Layer 3 of a small transformer language model trained on English Wikipedia (16 layers, counted from 0, width 128).
A neuron's activation on a vector x is ReLU(weights . x), where the dot is the dot product.

Input weights of the MLP neurons that the questions are about. A number n stands for n times 0.00084.
n0: -156 -122 139 294 -99 -319 42 346 287 -207 121 -281 63 110 0 13 92 -166 76 277 -49 -103 -62 94 30 159 -25 34 -20 154 205 -368 18 -269 115 -4 99 179 -121 -209 -16 -13 8 -121 -181 60 20 -96 47 -117 -60 100 21 -75 -23 152 140 -57 -134 97 59 -17 58 -25 -88 -254 -237 149 144 -148 -57 -32 -75 -121 90 45 -119 -57 -47 34 -358 -52 457 195 225 28 -92 -180 -35 -244 -32 -23 12 -234 40 46 45 -64 65 130 100 -165 106 84 78 189 127 205 42 146 -145 -199 47 -140 69 -127 63 -45 143 42 160 -125 61 -60 -29 -94 -49 -66
n17: 54 -37 -124 141 61 -176 -360 -106 283 66 279 61 -95 199 -70 -8 162 122 -27 41 -72 -41 -28 -12 151 -35 49 -23 205 -20 -138 131 -246 106 191 -33 99 -70 160 -80 -33 201 174 87 30 173 29 -175 -87 -196 59 77 140 60 -30 -52 36 12 -204 112 17 92 -83 -23 -186 -144 226 -113 151 26 -4 -29 -160 234 -90 34 -180 -84 71 12 -265 -79 -90 208 -175 -29 223 134 12 -46 199 -75 -68 -132 -279 101 -4 -144 56 -91 103 -205 -31 70 79 101 202 -44 -184 -4 51 213 -65 -179 -197 -129 97 180 -101 -24 79 -70 173 -26 61 -104 24 129
n167: -76 55 23 207 97 55 -41 -138 34 11 -33 15 -88 319 -100 -20 -76 119 30 -58 258 -33 -79 -80 288 -77 59 -8 -64 -92 -69 58 188 57 -4 -152 70 -112 93 62 90 -50 -44 31 11 -57 0 199 196 -108 -11 -75 -22 -90 -347 -66 55 -235 139 49 129 -4 -214 -74 94 61 194 -91 -92 -168 63 36 19 228 4 -55 -169 154 11 23 53 108 -171 12 -16 115 173 181 -19 -48 -70 -32 -376 26 138 -8 260 -53 192 39 4 -24 -99 25 266 -138 -252 -79 -153 4 -157 200 25 254 -18 -51 -148 -146 110 99 -159 -60 -118 -126 130 -172 167 -102
n215: -90 46 -38 -10 -207 -60 28 14 38 -52 18 47 -71 74 -111 30 -113 -164 -76 -221 -19 -185 119 478 -200 174 -246 -176 -54 39 226 34 -247 -135 -320 178 -233 -126 296 59 -199 92 -36 161 195 116 18 -24 -136 14 -77 181 177 -193 -62 54 84 192 -288 -29 -36 174 259 -149 -185 154 -29 34 166 -59 -94 312 28 34 -18 -111 -129 -77 -72 263 93 73 250 -240 234 32 198 237 -239 -98 -73 -454 -97 102 84 -200 232 -48 -34 239 -50 -151 34 -45 92 184 -208 158 28 -132 -251 92 5 57 -233 380 100 97 198 -112 63 61 -163 -262 -9 150 35 233
n267: 232 -134 -81 157 -155 55 16 -128 86 -139 -39 -84 43 -107 4 60 -368 -64 -77 -24 198 48 51 121 212 17 -4 179 -27 -99 -53 192 349 33 -154 -198 204 173 -60 126 -19 -153 8 192 -72 132 -213 210 -70 148 12 97 64 203 -27 122 -131 89 -52 -12 39 -28 -163 -108 85 31 -12 -373 -51 8 -38 -232 -168 37 8 24 -39 -294 107 45 -363 -62 4 9 -146 -217 8 12 109 80 -71 179 202 321 -123 -16 138 -156 -227 -46 -251 181 -99 8 -37 162 -34 -46 28 -27 78 51 -154 33 -16 68 49 35 142 -162 -50 -17 -21 -66 276 57 218 21
n377: 30 62 -132 234 -105 -55 -89 -84 -42 -91 0 218 -176 175 -76 -12 169 123 331 -113 -26 -92 420 -247 223 130 33 34 -114 -157 49 -217 348 -42 -32 106 -26 120 67 -23 -18 -38 47 85 70 19 -61 -101 -146 144 -42 -39 111 27 25 -35 62 -113 -19 41 -4 112 -257 -144 -26 43 76 -133 11 57 39 100 -67 -332 62 84 -179 -3 -130 87 131 15 4 125 0 -47 -15 -207 -54 -59 53 -182 169 -22 -177 -151 -100 -64 148 262 43 -16 34 115 4 31 -51 -100 48 -325 -31 -149 155 117 221 -196 57 -11 -4 167 166 -16 -8 -64 -81 28 -67 -4
n419: 261 -84 -133 -98 169 133 82 -32 -344 -165 97 54 -112 89 -248 -226 -39 -104 -247 -319 148 4 38 15 74 -37 215 -46 -238 275 -10 203 -131 88 -149 21 45 97 -100 28 22 84 -255 -108 -300 65 -118 -165 243 0 -74 -205 -58 -57 -316 -47 142 105 -141 -133 -270 122 138 -180 119 -48 -143 231 348 22 81 31 50 -183 -107 133 -13 99 241 9 90 323 96 -192 184 -100 100 154 104 81 -315 -20 18 18 5 -28 83 -249 95 178 30 -368 111 44 187 10 10 153 41 66 163 248 56 18 -282 205 96 -142 93 8 131 132 -134 200 -131 -212 -72 -72
n455: 75 341 -129 -85 37 -242 119 -21 275 -133 -60 -4 -26 56 141 30 -206 -127 -248 -128 -150 61 160 -149 -108 -8 -211 145 -16 -219 121 -94 53 -21 -87 147 33 -128 12 -26 -296 68 -36 -55 118 152 -36 120 51 159 55 -197 45 160 77 81 52 284 4 -62 -191 -123 -8 -269 -149 -56 179 -50 -125 -24 52 95 -102 60 -16 149 36 79 210 263 122 115 -170 -111 -171 -44 120 287 -128 179 -9 -94 198 97 -343 25 -9 96 -146 77 -83 -31 134 51 165 265 -169 -170 -349 88 -84 208 -153 -100 60 -4 58 -60 -16 135 13 154 -195 146 86 -27 -65 87
n464: 179 90 -120 -36 -79 -29 0 114 116 240 43 154 243 98 87 -24 -239 63 -179 18 172 29 -27 -44 161 42 -91 -82 -71 -121 262 -69 190 8 12 -238 -106 -16 -196 116 110 76 -233 88 -91 64 -25 92 232 43 -38 -57 -132 0 -20 201 77 -151 286 -64 -80 -15 22 66 86 36 -34 53 -44 -92 -117 107 -18 -146 -330 76 33 -27 -68 -68 -94 -23 181 153 -230 25 48 46 -23 -128 33 80 -128 -95 59 -112 246 230 -81 61 -74 -206 260 68 -27 -55 -55 -28 -151 -54 -61 108 12 -218 -151 -58 60 -250 123 81 -149 131 -31 128 -279 -14 47 70
n499: 13 -193 -4 -76 -213 -146 162 291 146 248 -119 -199 -99 -9 141 70 -67 301 -88 210 164 -69 -106 -28 106 -252 -138 -164 355 -54 -24 155 52 -98 116 -103 200 -85 52 -187 143 176 161 132 35 197 -55 264 -284 21 72 -76 -321 88 -160 46 -41 -18 -75 27 123 280 -125 65 -102 -93 -205 -40 -47 -134 115 29 161 163 94 90 129 84 -233 18 -159 -41 5 -100 168 8 123 -59 -73 -74 -174 -5 82 241 -291 -168 -61 -143 -220 -118 -55 -201 67 -194 99 222 -124 -110 83 149 58 286 -128 -49 179 -92 -111 -99 185 -168 249 230 -226 80 -35 -4 125 42

Each question shows a token from some text and the vector x that enters the MLP there. A number n stands for n times 0.0066.

"==": 220 -74 197 -67 -60 95 73 300 -218 308 17 58 288 -282 -144 -264 41 45 105 120 -229 52 41 25 -57 -145 -9 -31 124 272 222 -19 60 57 -184 100 75 -182 241 124 -37 -158 -249 23 -9 143 91 -199 168 -179 94 -58 72 38 -176 127 -49 -145 -76 -36 -218 -192 44 211 -32 -9 10 -268 11 18 244 159 -37 -61 -22 -16 80 -108 234 -87 44 71 32 165 -88 -24 69 -87 9 47 -160 -280 -105 53 -16 29 -271 -93 232 -227 52 347 -77 -146 150 121 24 -124 -89 -122 18 -127 28 -54 25 -70 78 20 65 -56 -56 171 20 -33 105 -109 1 131
The neuron with the highest activation: n419

" Shan": 146 -77 304 -76 -144 87 66 375 -79 107 61 -10 314 -243 -265 -171 -25 65 111 104 -296 77 0 219 14 -97 66 16 45 138 153 -38 131 85 -6 74 96 -184 170 69 -95 -129 -193 -36 209 -8 24 -166 138 -155 -9 -71 -24 151 -5 80 -65 -178 -14 -68 -199 -206 73 206 80 75 65 -100 -55 68 180 133 -115 81 -76 -17 72 23 323 -160 47 51 -12 115 -154 -1 76 -104 -38 -150 -182 -314 -91 92 -88 36 -195 23 164 -315 117 349 -215 -105 137 58 -75 -262 -98 -106 16 -77 19 -11 38 -157 -83 91 130 108 -17 -69 75 -169 140 -59 58 179
The neuron with the highest activation: n167

"ida": 161 25 330 21 -85 174 23 281 -49 263 -29 9 234 -258 -148 -147 -48 115 -16 145 -192 195 -54 46 -36 -135 108 -62 163 248 109 -28 132 -11 -72 39 59 -226 95 63 -4 -186 -228 51 123 12 167 -143 67 -247 4 -94 -3 202 -89 74 -147 -116 -220 -91 -187 -119 91 190 63 90 2 -132 -67 159 129 82 -103 -13 -53 43 262 -28 255 -40 3 41 42 178 -146 -51 91 -137 4 -25 -156 -384 14 37 -47 30 -320 -70 305 -245 52 298 -73 -106 67 8 -36 -117 -123 -13 -14 -48 9 -3 71 -218 -56 17 188 -54 -28 -43 98 -94 175 -135 -7 149
The neuron with the highest activation: n499

" household": 214 -18 217 -18 -91 96 123 280 -55 172 11 31 335 -315 -167 -168 -4 176 -21 121 -180 90 104 151 80 -182 10 12 77 267 96 -83 111 -50 21 175 44 -188 6 41 -15 -39 -155 114 62 1 130 -199 239 -183 29 -16 88 150 -156 115 -16 -210 -138 -60 -236 -199 97 84 -6 45 52 -58 -55 -23 160 63 -41 -71 -7 -29 99 -86 255 -67 -22 -33 91 216 -130 116 142 -182 21 -16 -185 -367 -6 -38 12 -27 -287 -106 213 -326 200 248 -30 -225 2 83 -8 -140 -58 -27 13 -30 42 -23 34 -261 -40 88 91 65 -80 60 30 -228 105 -56 66 110
Which two neurons fire most, strongest first? n0, n17

" home": 157 -53 208 15 -74 90 70 230 -121 80 66 27 343 -192 -243 -129 46 101 80 139 -112 134 -24 154 55 -133 123 -59 166 213 78 -50 140 -39 -61 251 -21 -159 157 113 -61 -152 -197 95 152 -29 57 -237 174 -242 37 22 46 260 -101 87 -11 -127 -145 -55 -304 -247 102 101 13 -41 29 -94 21 29 140 68 -48 -75 33 -109 124 -81 284 -65 73 -50 42 230 -101 37 114 -135 -76 -126 -197 -279 9 -11 55 -64 -365 50 211 -319 108 372 -62 -277 128 47 54 -160 25 -70 -20 -79 64 -20 78 -100 -45 61 39 38 -52 -14 -18 -74 34 -115 -3 62
The neuron with the highest activation: n0

" Latin": 226 -37 258 45 33 128 -19 143 -134 279 -75 23 340 -243 -155 -213 -113 126 -49 236 -199 196 -39 155 -70 -31 -5 -48 153 233 159 -7 216 90 -114 78 45 -162 104 36 -51 -101 -172 77 98 9 132 -120 181 -173 -5 -62 35 167 -99 35 -42 -184 -117 -195 -203 -203 135 230 20 39 32 -152 -89 113 199 187 -111 -35 -98 -27 46 -155 231 -95 24 -70 60 169 -164 93 152 -52 0 -11 -171 -312 -46 57 32 9 -376 -114 155 -320 14 334 -121 -114 148 109 9 -94 -103 -20 -83 -124 -34 -37 -11 -124 -30 88 49 62 3 59 43 -147 205 -60 49 142
The neuron with the highest activation: n267

" present": 204 99 225 -76 68 138 58 198 -111 439 45 108 413 -237 -185 -68 -77 140 -49 166 -237 123 58 122 -3 -94 -30 -40 160 188 102 -120 188 59 -25 113 -12 -142 142 127 -57 -109 -201 24 50 -49 59 -132 160 -274 -13 36 34 134 -131 79 10 -154 -77 -150 -237 -223 39 137 20 70 80 -263 -90 66 253 35 -139 -76 -66 64 105 -2 237 -170 121 8 26 122 -139 23 118 -52 -29 -111 -189 -376 -111 37 -23 9 -321 -14 190 -333 67 309 -18 -134 53 175 14 -135 -19 -105 -3 17 -15 1 39 -113 8 -23 107 -52 -16 -12 39 1 93 -122 -19 147
Which neuron fires most, and how strongly? n464, at about 0.75

"fa": 175 26 254 30 -14 48 7 237 -81 258 -40 24 400 -294 -194 -192 -50 131 12 190 -177 146 8 132 -93 -99 130 -96 97 162 172 43 165 13 -159 25 80 -262 141 76 -50 -165 -174 62 81 83 176 -110 171 -183 -71 -99 -6 214 -90 144 -98 -104 -69 44 -244 -84 64 191 -106 30 -6 -148 30 18 267 212 -45 -37 -67 -63 113 29 170 -29 96 -42 -47 218 -173 -64 70 -111 -64 -33 -127 -371 -122 100 -20 -30 -325 -57 262 -262 96 324 -34 -186 128 176 -7 -189 -109 -84 21 -8 -35 34 101 -113 -104 66 138 0 16 -92 43 -126 34 -143 -19 84
The neuron with the highest activation: n499

" US": 243 -109 221 -18 21 64 139 251 -77 173 95 5 231 -257 -297 -191 -70 110 -65 132 -312 147 87 120 -19 -221 22 13 47 220 215 -57 139 65 -131 150 90 -245 96 30 -1 -19 -169 92 132 67 172 -139 182 -199 -13 -62 92 188 -111 64 20 -134 -24 -108 -196 -221 82 195 112 -78 126 -153 -80 56 167 69 -106 -10 -72 -82 100 -97 194 -127 71 -70 2 119 -131 80 178 -95 48 40 -161 -294 30 0 25 -72 -273 -44 210 -304 169 331 -191 -162 199 -36 -4 -278 -93 -16 -63 -35 49 -39 8 -145 18 33 -66 -21 -85 81 61 -106 215 -40 76 91
Which two neurons fire most, strongest first? n17, n455

" Civil": 250 -36 219 100 -16 18 50 198 -155 113 -17 -23 246 -197 -258 -222 -46 95 85 136 -264 45 117 135 66 -126 90 -46 127 290 84 -100 136 -64 -19 65 59 -212 145 79 63 -120 -69 4 180 8 182 -145 145 -151 -7 -58 29 140 -7 54 -24 -57 91 -133 -178 -216 118 148 -101 -4 91 -169 -156 -38 251 165 -123 34 -124 -127 157 -36 280 -60 37 -27 2 243 -212 31 5 -100 -81 -74 -209 -297 -37 4 72 3 -360 -84 288 -277 134 332 -73 -161 190 9 -106 -137 -12 -76 20 -3 -22 -52 84 -149 -31 140 51 40 -74 52 -102 -170 125 22 60 137
The neuron with the highest activation: n167

"Administration": 266 7 252 -2 -65 63 39 234 -89 243 24 -48 166 -182 -128 -140 -17 213 8 103 -195 67 130 52 75 -65 84 -60 128 300 131 -168 221 -27 -7 173 25 -215 91 104 -71 -151 -156 83 47 97 42 -150 100 -259 -57 -137 36 166 -89 68 -92 -119 -25 -54 -202 -106 26 113 -55 -16 76 -168 -138 -4 207 102 -41 43 -86 4 208 69 230 -104 54 118 48 136 -201 18 24 -164 -91 -134 -136 -329 -51 51 8 -53 -324 -152 326 -278 120 352 -56 -164 77 49 -48 -254 -16 -79 12 36 4 -7 91 -167 58 111 37 27 -71 -5 26 -106 113 -64 0 124
The neuron with the highest activation: n377

" lead": 177 -13 200 -32 -24 176 118 262 -185 176 69 75 360 -278 -267 -119 -73 74 42 126 -227 91 100 117 -1 -96 -45 -71 29 248 103 -86 82 97 -109 65 -82 -224 176 110 -26 -189 -191 19 245 82 101 -127 163 -197 103 70 56 148 -131 35 49 -41 -153 -150 -310 -178 126 82 20 -57 86 -192 -70 -2 141 143 -169 68 18 -26 50 -32 329 -37 95 -32 59 95 -128 6 169 -76 -21 -37 -185 -342 -105 -49 -108 -97 -336 -12 184 -229 153 379 -164 -126 21 78 97 -51 1 -97 -75 -67 -14 62 50 -32 -23 44 181 55 26 72 -9 -55 89 -61 -82 108
Which neuron fires most, and how strongly? n215, at about 1.1